Layer 4 of a small transformer language model trained on English Wikipedia (9 layers, counted from 0, width 64). Numbers have three digits each and are written without spaces.
A neuron's activation on a vector x is SiLU(gate . x) times (in . x), where the dot is the dot product.
The model reads these tokens: "the " "car" "ri" "age " "was " "one " "large " "stor" "age " "bo" "x " "on " "each " "side " "of " "the " "gu" "n " "bar" "re" "l " "which " "could " "car" "ry " "24 " "round" "s " "of " "amm" "uni" "tion"

The vector x that enters this layer's MLP at each token. A number n stands for (n - 500) times 0.0026.
0 "the ": 415385455438480581553408531348592494444610481659476419475547493612286441492536565504502429495526594607535515501490520491577422594470483615553292319500488536398449288495045414708434470471567465
1 "car": 340441156328402678735555415681621405278444399895450604506364448482254646460458429471516566449598446504902637674414544503446498623445508666397651457459418467263375307426359133582518661531384429
2 "ri": 592412271432659772531358302663403604435482314882209601358475390488645812612242746651464519523519457459678590749238713413707669584416425649274511713528401262603580393428409179693556512530430519
3 "age ": 324538476366560552527621639443476490627609557503394480517458383718394486526527584456524655467569468523669529428620642471474648576454506529577483456534470514380678417525041448376523590513430517
4 "was ": 475362352475553508702499739420488464346605674576452376367524410704467433524502586311522399494480477491660447539695490505339483499438638617490359345386573560423732326489086506610596634416499542
5 "one ": 386372381428524559512603572510606525190481517712513560537399447668366288555459729352499522470517444496795428455569538396388540491271433664465419510314599569481563307390119571541609699558548419
6 "large ": 328379409479462561671514597429557529537499544741505544431502450680387524618525685590546482604522576532734452554558460488481556561338470577554459391499526498451487284504057451567489450602429482
7 "stor": 311363346283409672735411572817519480530279530801462598373250286670362595461473755427488635449511562564795230684463424409434541619067521694383602521349571403283283335468480247674634649841329371
8 "age ": 276502460437500514583628666445508520591584608528392429549423397756483503598497605413547583502534533499696388502710583440478723543406459551531523452563475516362618386486057458495570632499391481
9 "bo": 454423289298509552923421433708534523309196521564397791289331429643551612639589834540255461483627538601657507606576759469372627523129634657449563674325633525239484261396436264738574654680392163
10 "x ": 438419474521490517523657616496425507591494535488486455555474402679471465633541595391570500533484427552657474417575503494538612510442467504368606444510599613437650362477033397569509578493420421
11 "on ": 319521420555475539360574669572522476463502559381435536404536437608417369462413545500544282369609381549717479590667424472233454548314587670384541600485735520414658242520103463497494574409415516
12 "each ": 321373474458500532561555527523661555432544544580489648358357418668303447549443500440469424443448524490842412471516489481329482484362506584558429444382523610554341325409081423521489562612415515
13 "side ": 277443341402481497571567563477606543673383514529481638424433406541518598587459596543569334439536542479770450448785508463396487581323515592462530517551573484380368318397074454559472509612401471
14 "of ": 336550399577434495578574541461515432705468589498496579430526421486310592452497454614593302461606508462663404577628481568373449554292537572467487614437636459463448361465054389522451496508449599
15 "the ": 464416501510432469501433520533533482612538512651517433432523472567228423522487575520449390535465566585644502472576494489421428506408452557550467408495549472454294344488026433627458456555462517
16 "gu": 287620489587496514857349555868728439477374517777669576260342577614446401461389638390426441664656621726823352791732549599369399677384612553393524590164467456340292375476477247627611568792214357
17 "n ": 390443470500485413541649495538474474696397514443483479483458436632485546532532554376613650554457482557642552453687609526455606539378424540411599598510512498427565353446039451611552601551337402
18 "bar": 465584243494522619717538388636605389564316641680481816488295359311296792466490627510482432415618393647930407644468483348428405508266529684469619507431630481178493413533522108621565690671373395
19 "re": 442451435530592698699313418686571672232711547822325403321464647669516690605529700606358399452556520510680811429581680542512822539391562554440831763473488289784667500431363190629484682196279470
20 "l ": 358484407411451474517599483488364489546490574411410529527486374588452573580589608358596635514512471557720608430636662518474557487281437561463636534523511474398572302551057404540520561565384447
21 "which ": 260486535458458508649504563422614502461550588463555528583521324624500474508589425509495327555590614399760497434701460498501411583452484504555467517484488525438480356461051422613471524550525359
22 "could ": 442495528424506519656574706461555678458488638347458524402402489626263689467326462348431250503488384350718320467719455486330471495439466572640372444217583431590535299534112506587508495556467381
23 "car": 067454250336403580782613450618531361289431479753314650577368469445183618520430508555673684252512419511924510642536497646518377604324501451596848447378555516325411199513428253434467562536279433
24 "ry ": 360474391389543432539641586494469495642301484442485530454557409641457631551559530442548669435585516480736543458698519526414578543373439585436517527563487427446567396484051395547551581489420396
25 "24 ": 525415393439580537601743505427536446445429473492401583370459398517446545415474706548593650360637404470739427444636478564384647430327519586509547633400626491421401381509077409400508472503423523
26 "round": 329174184310473684934568544543540486514467473552439710494540456664461659611484717449382255370671444655931570613408752528576534587314335688429612486432629477339442600585378257607550647450232472
27 "s ": 414375466402518492534577584417452624527414543525560426574438387514485514558448525460598497475581542421701549434669575450500619489261385621562533433412556571455640361557051416564544660475455390
28 "of ": 333575406578461480610543521450454428598494614596494524417547388541252568425490519626575354522634487449678369589591511555375419600291531572468470542431639472420548349492055452502474462469476617
29 "amm": 711450346173585445869412602646629503227588725572500466408419610455195311529317450303224155525567521577767376719473671806643269572266398581458832831438615462488374442565382420664410641628517635
30 "uni": 478511278477459665824327317714568427277605460615398586575185407690506505397598661303688137507468310495681241369300718746868628613656373613323385818252667550261322338544430338495539546581514433
31 "tion": 363359469241489584883456481474461396584742541591393556633444475686310381459619439433283182548483411573716477451381630471632745753485453517334630506398442652296696581554229323380527659270390149

Each question shows the input weights of one neuron of the MLP. A number n stands for (n - 500) times 0.0057.

n127 gate: 502494541522509537553429428584546433454416418397585492535635381530458505576439512442603451435448454615473468568504546529504574562494387466389470410514511498593399386595570435454463452423455565
n127 in: 464495480468496486568490455394373561400488559477479595539592610446401617555427366520533512564428429355501573535424424614533445425533529516545635534403538547535433683546375360396467540457553444
Its two highest activations, in order, are on tokens 23 "car", 26 "round"

n16 gate: 530603495509542452509480432405475438521503521496462540397578322416606449391529455457656587523497493492509455503588459488437439353441329436450442379515597414447423444460452478505459457622377517
n16 in: 617369576517565653544480500514451329395459453457437446478582388398476445540457440465442600597547457597514342598449494624453442458469405547439546501504559541621390440480466558464425396484564537
On which token does it fire most? 25 "24 "

n33 gate: 400506557577516583364448438356519579472615709440484610440625527505511548469533491505588292594371598453602591349415469387356476438508548571424582439587508532492411591466507501432535643531623380
n33 in: 508586501515421461545575617418514594524380480356548464459453650492413452407547509419573457553570386530533528678555477454455570366441497582503477610537405477494444410327418481477397336558516585
On which token does it fire most, and how strongly? 11 "on ", at about 1.2

n17 gate: 602492420491500397455375574512507571465459498620518539550458442511634600471620428582490486518455491530405627597485501463454507479685519498462490482441397505442629476304491419468455413566512364
n17 in: 485459460478328532678622411502502333487473531492478531481484526597386412379489434386468430536483462404299507341453458543634355463468570473539576485582443430436426389534498491511529562378505613
On which token does it fire most, and how strongly? 1 "car", at about 0.63

n70 gate: 579458526611505398478620447410473491401419557575462413491606321509512364583560485522583492533343572514630579545573511487420559550493506462591463489548542549543499483403488678434619667407580444
n70 in: 458628514397489621410661563503449411534286382560563581639559382508376725503568460456523497565372534421564415590420472415473385472498469508579520587425485439586431482472446408498372606638471438
On which token does it fire most? 5 "one "

n2 gate: 555491464481400473436496512489504554508464506487509557523438505508395369532457523556498518466524532490530426533499526342480553525672390551551498437570458668484451586436359599522492537533472587
n2 in: 593434555510408501474465455447531453486381466429410399459639441398422319424459505464458371598607405463518497606545511488501463564535483523697442353553482490575374576516477633516456592588342479
On which token does it fire most? 15 "the "

n107 gate: 582573442434415450449512389376588429534447518464507446402442412396532409462482557463498606423346628479436582403550654540522574489472464362436413465557467379615512293502426466391428411517550485
n107 in: 442502609539509559322506517389579396623333479535546566348453334538456455547522500358440553484336540506342496432545546630394633459555547501404379479511507543485523334635549394379451362516529408
Its two highest activations, in order, are on tokens 29 "amm", 19 "re"

n78 gate: 565344429441353418573520508519424608513457481524467579580436478470632427568356518585595659456429458397424590552378448480546599323606416453539360449623569422479593540561512269352509378300491482
n78 in: 523494553546725342402431531455523490420468535450429543442437553363532591337445427530444474612432565387653481564507488501535470370464544460521475408536726555474566588488341395586472651568512525
Its two highest activations, in order, are on tokens 2 "ri", 30 "uni"

n13 gate: 570370487462587601502408413459421413605420624629572419627447409380556549422587546636697545488519624629492597470629373428355605577698471483478393425469615444453443493531546447314652448492533566
n13 in: 676521553646482526423445540547465495536409601379501432611403362547509495468604640583532514357599581536548441528686387480525487583564505525440376466503574401584423435626517538471474352528509398
On which token does it fire most? 31 "tion"

n54 gate: 593436595439529559437492515450486476395529407501490531579665549509569405429303427616433443446449506537430598493505539520373518586505490532419586436560431518634496478471413443431464428520430395
n54 in: 516498502511468549480511446542576498513505413530543550529584467533402463659432565475559349632626444540450582549505586663598468473619548562544346560493505614458552564523500474451415574484598449
On which token does it fire most? 31 "tion"

n105 gate: 444453452449495576513432470422460469584455514364541370359563554340626532582495458445638577631681555469553472434650575523473489552544512531490535584531473594542539364600503451515513427407495513
n105 in: 539581700462566474530538461415408451595378653529591333446678486441685440548469517456573505587659393450571521599507529553396461546462439515462530591494533575560696269469626527455597524477518542
On which token does it fire most? 27 "s "

n5 gate: 585357585585545559422452478412497492578466504429644550615591585457550478459500461396473382504467520478576613443634506389441373548609442429624430519595500651385512493538367439481696463343528372
n5 in: 436352429640450519548382554509503380476506568351503536458562571456545531461432500462522493333602452426461497509384539467619600420616432662462528395579403536519547273552496382363364491425387530
On which token does it fire most, and how strongly? 31 "tion", at about 1.2

n84 gate: 528347672449572449444369475482471349513340495400441418534467317463410553458512498632418519543549492374509484567563605376547468537517519559498480620491474596448487646503465503520493430661532427
n84 in: 485527511499618593343509418508526459539508501511533537490543407542602497511399414581491518634461486374408623411541366604424553498542459419453549571469452572365586357575392443584441504497537529
Its two highest activations, in order, are on tokens 21 "which ", 26 "round"

n108 gate: 470667551555379520486413674511391545443427606436498528228568505426468603492490503517620692492569702441435505496578493555577247559590478545538489493466323426527623533451464489541456505535602416
n108 in: 583593602374525498498496538490611496560615494570632415453353584547579472419513589655541679483498640367461390518576527468533469445515434644479431526569556412528547462502534313619478481440640435
On which token does it fire most? 23 "car"

n31 gate: 509459501558482474604401416354536525551378490403440503422530381385455582469542403583605392420402459400384398559553470395580469439503494523460437484477554568441463353468442407599586441559484509
n31 in: 589578488359470536435436439522513481477470562494340615461644308543470507416462466638587550549507470401375408380592443571578495478520608475500460643534497470402555448421593491472492662555403529
On which token does it fire most, and how strongly? 30 "uni", at about 1.2

n12 gate: 468481540481375432583466470410435491561569433599581551266488528599618586393462475598516500622445444487377469548481365498509395586682475520435538603401595581670578579521456409548386391421500486
n12 in: 471558482631427604581326598593546518324547528519406522541418385534479618577461437518538443477475405488358472606497492445435515557495438501512631521557478538633447523429383654429573441539519467
On which token does it fire most? 19 "re"

n118 gate: 409423472537464437501307414553499487435497519438463622515557499505527581476548559591628411471398474573361433487420568363438524638512532560534455575478444444743570468411458530439634450411573386
n118 in: 350422481590575626442446456566466481444396535429601621536444561537587427502565458529496413536381455392481502495391561510485428563503642484611410520490510493511503526482494491509532375503406344
Its two highest activations, in order, are on tokens 30 "uni", 9 "bo"

n47 gate: 577564655551457488556470553455402477433501559585512534478568686530536518534406390553565556537568582398480529654543457500474681525422470440528537486584541480511510467450587374515497579476375466
n47 in: 364538650512451545363532430450502474447446565450534568499468561525470548612447534382551556580600546408418640478542587604433641538329537540487395471516557474413471560573592408527503396592503497
On which token does it fire most, and how strongly? 16 "gu", at about 0.6

n110 gate: 489448722387534482478516470480497606457594457367557559427532540570518488451496406536447508532390518521413472490560544461499442469584412582671460585261468449555463416427376402407472489584572674
n110 in: 549442647505521606628529608619450427550627531467459439553397445597491564530355369498350510581489610432553545378386388480656514525579267414579496447597514528417531398402571372533505505501517581
On which token does it fire most? 22 "could "

n88 gate: 585502577514493535455397472495426517442528594487479574482494410507464434444382612431477491517515672458336553476571612441450406519468577471780379554531457507540509374579487382549489555396523608
n88 in: 526429514505557412716470491380477617469509478549663549528473447587706488605598562459420556559545458464442524359521503485344345574550553418423532447397451537462451598462450364555363539560563559
On which token does it fire most? 4 "was "

n106 gate: 477580333546414434618598495536464441621588424380433562408618503564571512617567561393410520434422541635618485534427435374446479522562331441533475522454586497555498729522516506474404464394443664
n106 in: 583497435617441522463413611475540622532488596490470412494449477472471613524545582462446442495502521467591485452464555599538419470568430458497551555629447509411304609441492496620425513542409570
On which token does it fire most, and how strongly? 26 "round", at about 4.5

n19 gate: 612567427502544537563562437386481544457474515530560443511503539540523474574622296408510561462541474571424481469486439458623554438526379445403494488624569384450466527462577342442504534392340562
n19 in: 607442435402482569557434473530503512552460449459416499496545538589337492614529542451443520535549462458467436491563452428565534462445428493473392530508607397452525505393531548506443569413416677
On which token does it fire most? 19 "re"

n121 gate: 454455587430461491494450433591437689519480517528487523456544578552493535574464525440470603649456448387566319411449602451355492626515366348548492472448615529390486526553656427560426527484554514
n121 in: 650484588483366572556461461446446403516559494435563442522367445381564498503459569519601618557435465481581576529522555422683611475558414606474526539514477524504468566572556457674497488429587460
On which token does it fire most? 30 "uni"

n94 gate: 601433549415424424463395380455436431544383484519410397539546480521395448520369525575564427549560612562483674483383599333571512577457392497605406458525457544487492456418576513317456429513455458
n94 in: 525529401484450402525373319412357434634560330441383399495513406373505513578552421511603394393584493388489557525521524445548650572466553510442444408450576489434533516525432364375599521519559486
On which token does it fire most? 2 "ri"

n38 gate: 474440631620548545606530470590471426476406584536437530466602543637448260633373501363505603568477434638466545521489524426520556427574418486609506514573562537602546502321531534481497414474480408
n38 in: 397561584428481526614475451455495428415484596423370503413518658374552419484543464482640558521554464446435429649565476540508622561392498448504535560476429433429526537394419640633462472600564540
On which token does it fire most? 16 "gu"

n61 gate: 496434460531537421581363560491566616634444421543430445498401565542534672484530409459544615486419509455357608592451459489551478374611399593511536501513561605455453508511477447657452530509558546
n61 in: 579419418491501454675510485581421476456660466437403567634477420475671476551413450437640488480478481553556479576330456554485420454490564531598505492518426465395350418487472573319528347406485483
On which token does it fire most, and how strongly? 2 "ri", at about 0.44

n21 gate: 472384405559458600540423591483598461517495409589438466484601492447556488407547531496475451510370603569336514505470536496580641588431469476512459427615481500443464574528636111489462473423585472
n21 in: 522565602433530472436541459431465415622516537544539490466438538507495530652480568461506602546593476498549478345674413482483523512400537628464390491504400435475602451501029513525562499466497596
On which token does it fire most, and how strongly? 0 "the ", at about 2.8

n71 gate: 608543472446486600406597355436560647486544408543526458393450511560467523601394478533567629512497544574460467516534486562605547400471523381601436523505517452522556570373330487395611463436452428
n71 in: 573575378628584670578449462338458567475497518592546529410430571472553529478556448497457520430510578594369529663469511447456495382356534458356591435462361466445563603543376573563617263484434552
On which token does it fire most? 2 "ri"

n28 gate: 506404618636388472542521375514550419464410362434427446547568468591500478431440455578559526538571503458418485499479444491588526422534386464537510584559479415497507406575450383510510579492442554
n28 in: 570362430534516490497471494580593546454476346438442620519535357510648456611511446538470466424624512528450542534645449418482495453517545554368461445495520485545580460606508498479409509525521362
Its two highest activations, in order, are on tokens 2 "ri", 29 "amm"

n67 gate: 434554653545384590618486366534575524252466545516481408620529433377578524497534304613521332445457595361447568511470483515462302622639448607606478425481580458445627554466479455509527571378600497
n67 in: 579586629583496511424558575513599551615617477625557444492430558711376451575481627335414415456518472631444390488523562549502578572507489487452639405489550448577422456515450457526501582544258616
On which token does it fire most? 19 "re"

n90 gate: 469572531430425496600371483410526472433562393615525672411431510473454620512425549419494529489426515486428467441563585475580433468472402490530508425579498320477490413403605636416566520576591393
n90 in: 505473576478411442493550635501385452491507479529491461427446390564603404620410417507422511435321366459552362640575508432492470500508548543460437574511488548450400719612465521633640604433579555
On which token does it fire most? 7 "stor"

n58 gate: 589495487499582409565515443437344489552495587478524379444466533431626602596439505543502619340430635476470561752481430610511490542504387509493418391408774612478487429593514411419553436513570564
n58 in: 392420434410444416582427541458462555513588379498393513505387371576503622582520406568502372424533482456502466507419498452447491623524394395592573474423463666513579507413482581449572527629497442
On which token does it fire most? 23 "car"

n116 gate: 590435549503541394526337452433448453394328548406475507532550454363694415676515531387464374379535363599431558449527366545496414534678513460337363454443280552526471595558448447648489442443450546
n116 in: 494493491456386402389510571632343394496674533531401593468517624324629458413476398462481428532488438507510398503556441532533525514682485564366439479489323640402434477531480511496588548472558730
On which token does it fire most? 9 "bo"

n93 gate: 496343361607448480544612500472521399616584417457549399293490290413454513556547446415563561522448463519478428519476398533478495591513395468632508367644534605521537412604467415451505548534563557
n93 in: 499482406494501527482598499579379525576511533430394624540467495586447504607505583498630573442347464446450419430562429458546690441367558501531501434593421554500589540448543477458469488510408496
On which token does it fire most, and how strongly? 10 "x ", at about 1.9

n112 gate: 592540550516527602546487466397361406550479491417282341408495411480475524454393459502485510498530552426418468460575490497499493440586459342486476445567467535451517467362448305414469518537358716
n112 in: 573444359397440333560393599567453538492586419476455437491521416373503380367646462438480607640566503424545335543557307450704514563503506502369572440507397338449581556403532613370447418453464571
On which token does it fire most? 9 "bo"

n102 gate: 620437493569469539504501471469404421559469481559443493398591591424512570534408454605386597547507597378559537516525553503513573503442587406431403409607489632630439606599365429526572560539591701
n102 in: 665489555431522596577416467580470446496406570514277488600594398462473528385635398533479413498572582482557601498548690443383503558550474453415498513564470610538540504528492549445486520461491674
On which token does it fire most? 2 "ri"

n34 gate: 454549408592496626659509444384370393500375594507475468543546435545551382434504391544434557497624636501378464548660638483359480487478532588394446457400514454494567592579645375466546488539510580
n34 in: 397546602560456641499539597455616582550455623539399556493499535474553466472444462491422468382564600428356408436513426497427486709428569593477412626348433431600452447430470529500544349481557490
On which token does it fire most? 16 "gu"

n99 gate: 423699505572508484522398462573473421508561469538333305671539451511507558550549540447481441445384455457453499466446622647563444441475513478626301400453590622430493563615534549446500550475516591
n99 in: 541491395586611388572437510473445431490483362438535307594427431375553497590532428535435447442562615542452419447468470595637359566447536538572511523376560446432497528530451468337461609631367421
On which token does it fire most? 30 "uni"

n57 gate: 500456397588435425467387560490480515364535427653599461541460428510571569503476488652519509535396521374529541428608447608524427595690469442537411556487617530481612533454394579608572476414592598
n57 in: 537595461408556524502508506387421505511534590382342316564428567592488654345588601558535532393597505567536566382449632426571622422470574459468554505552521599608392474611420500508496558553432497
On which token does it fire most, and how strongly? 19 "re", at about 1.3

n76 gate: 430468477471545569574395441560615556465578600501552494598478591466440457502581387419491487504417481588526482568420404363393454470689404425477614398433500505500485569510506507433631419538393486
n76 in: 501503528535584502342501412505408472562488498413410441431402498398479577432350394460487449541518543425482549500434558553434595632225588604615384518515503535308418522491543435466358537573679546
On which token does it fire most? 18 "bar"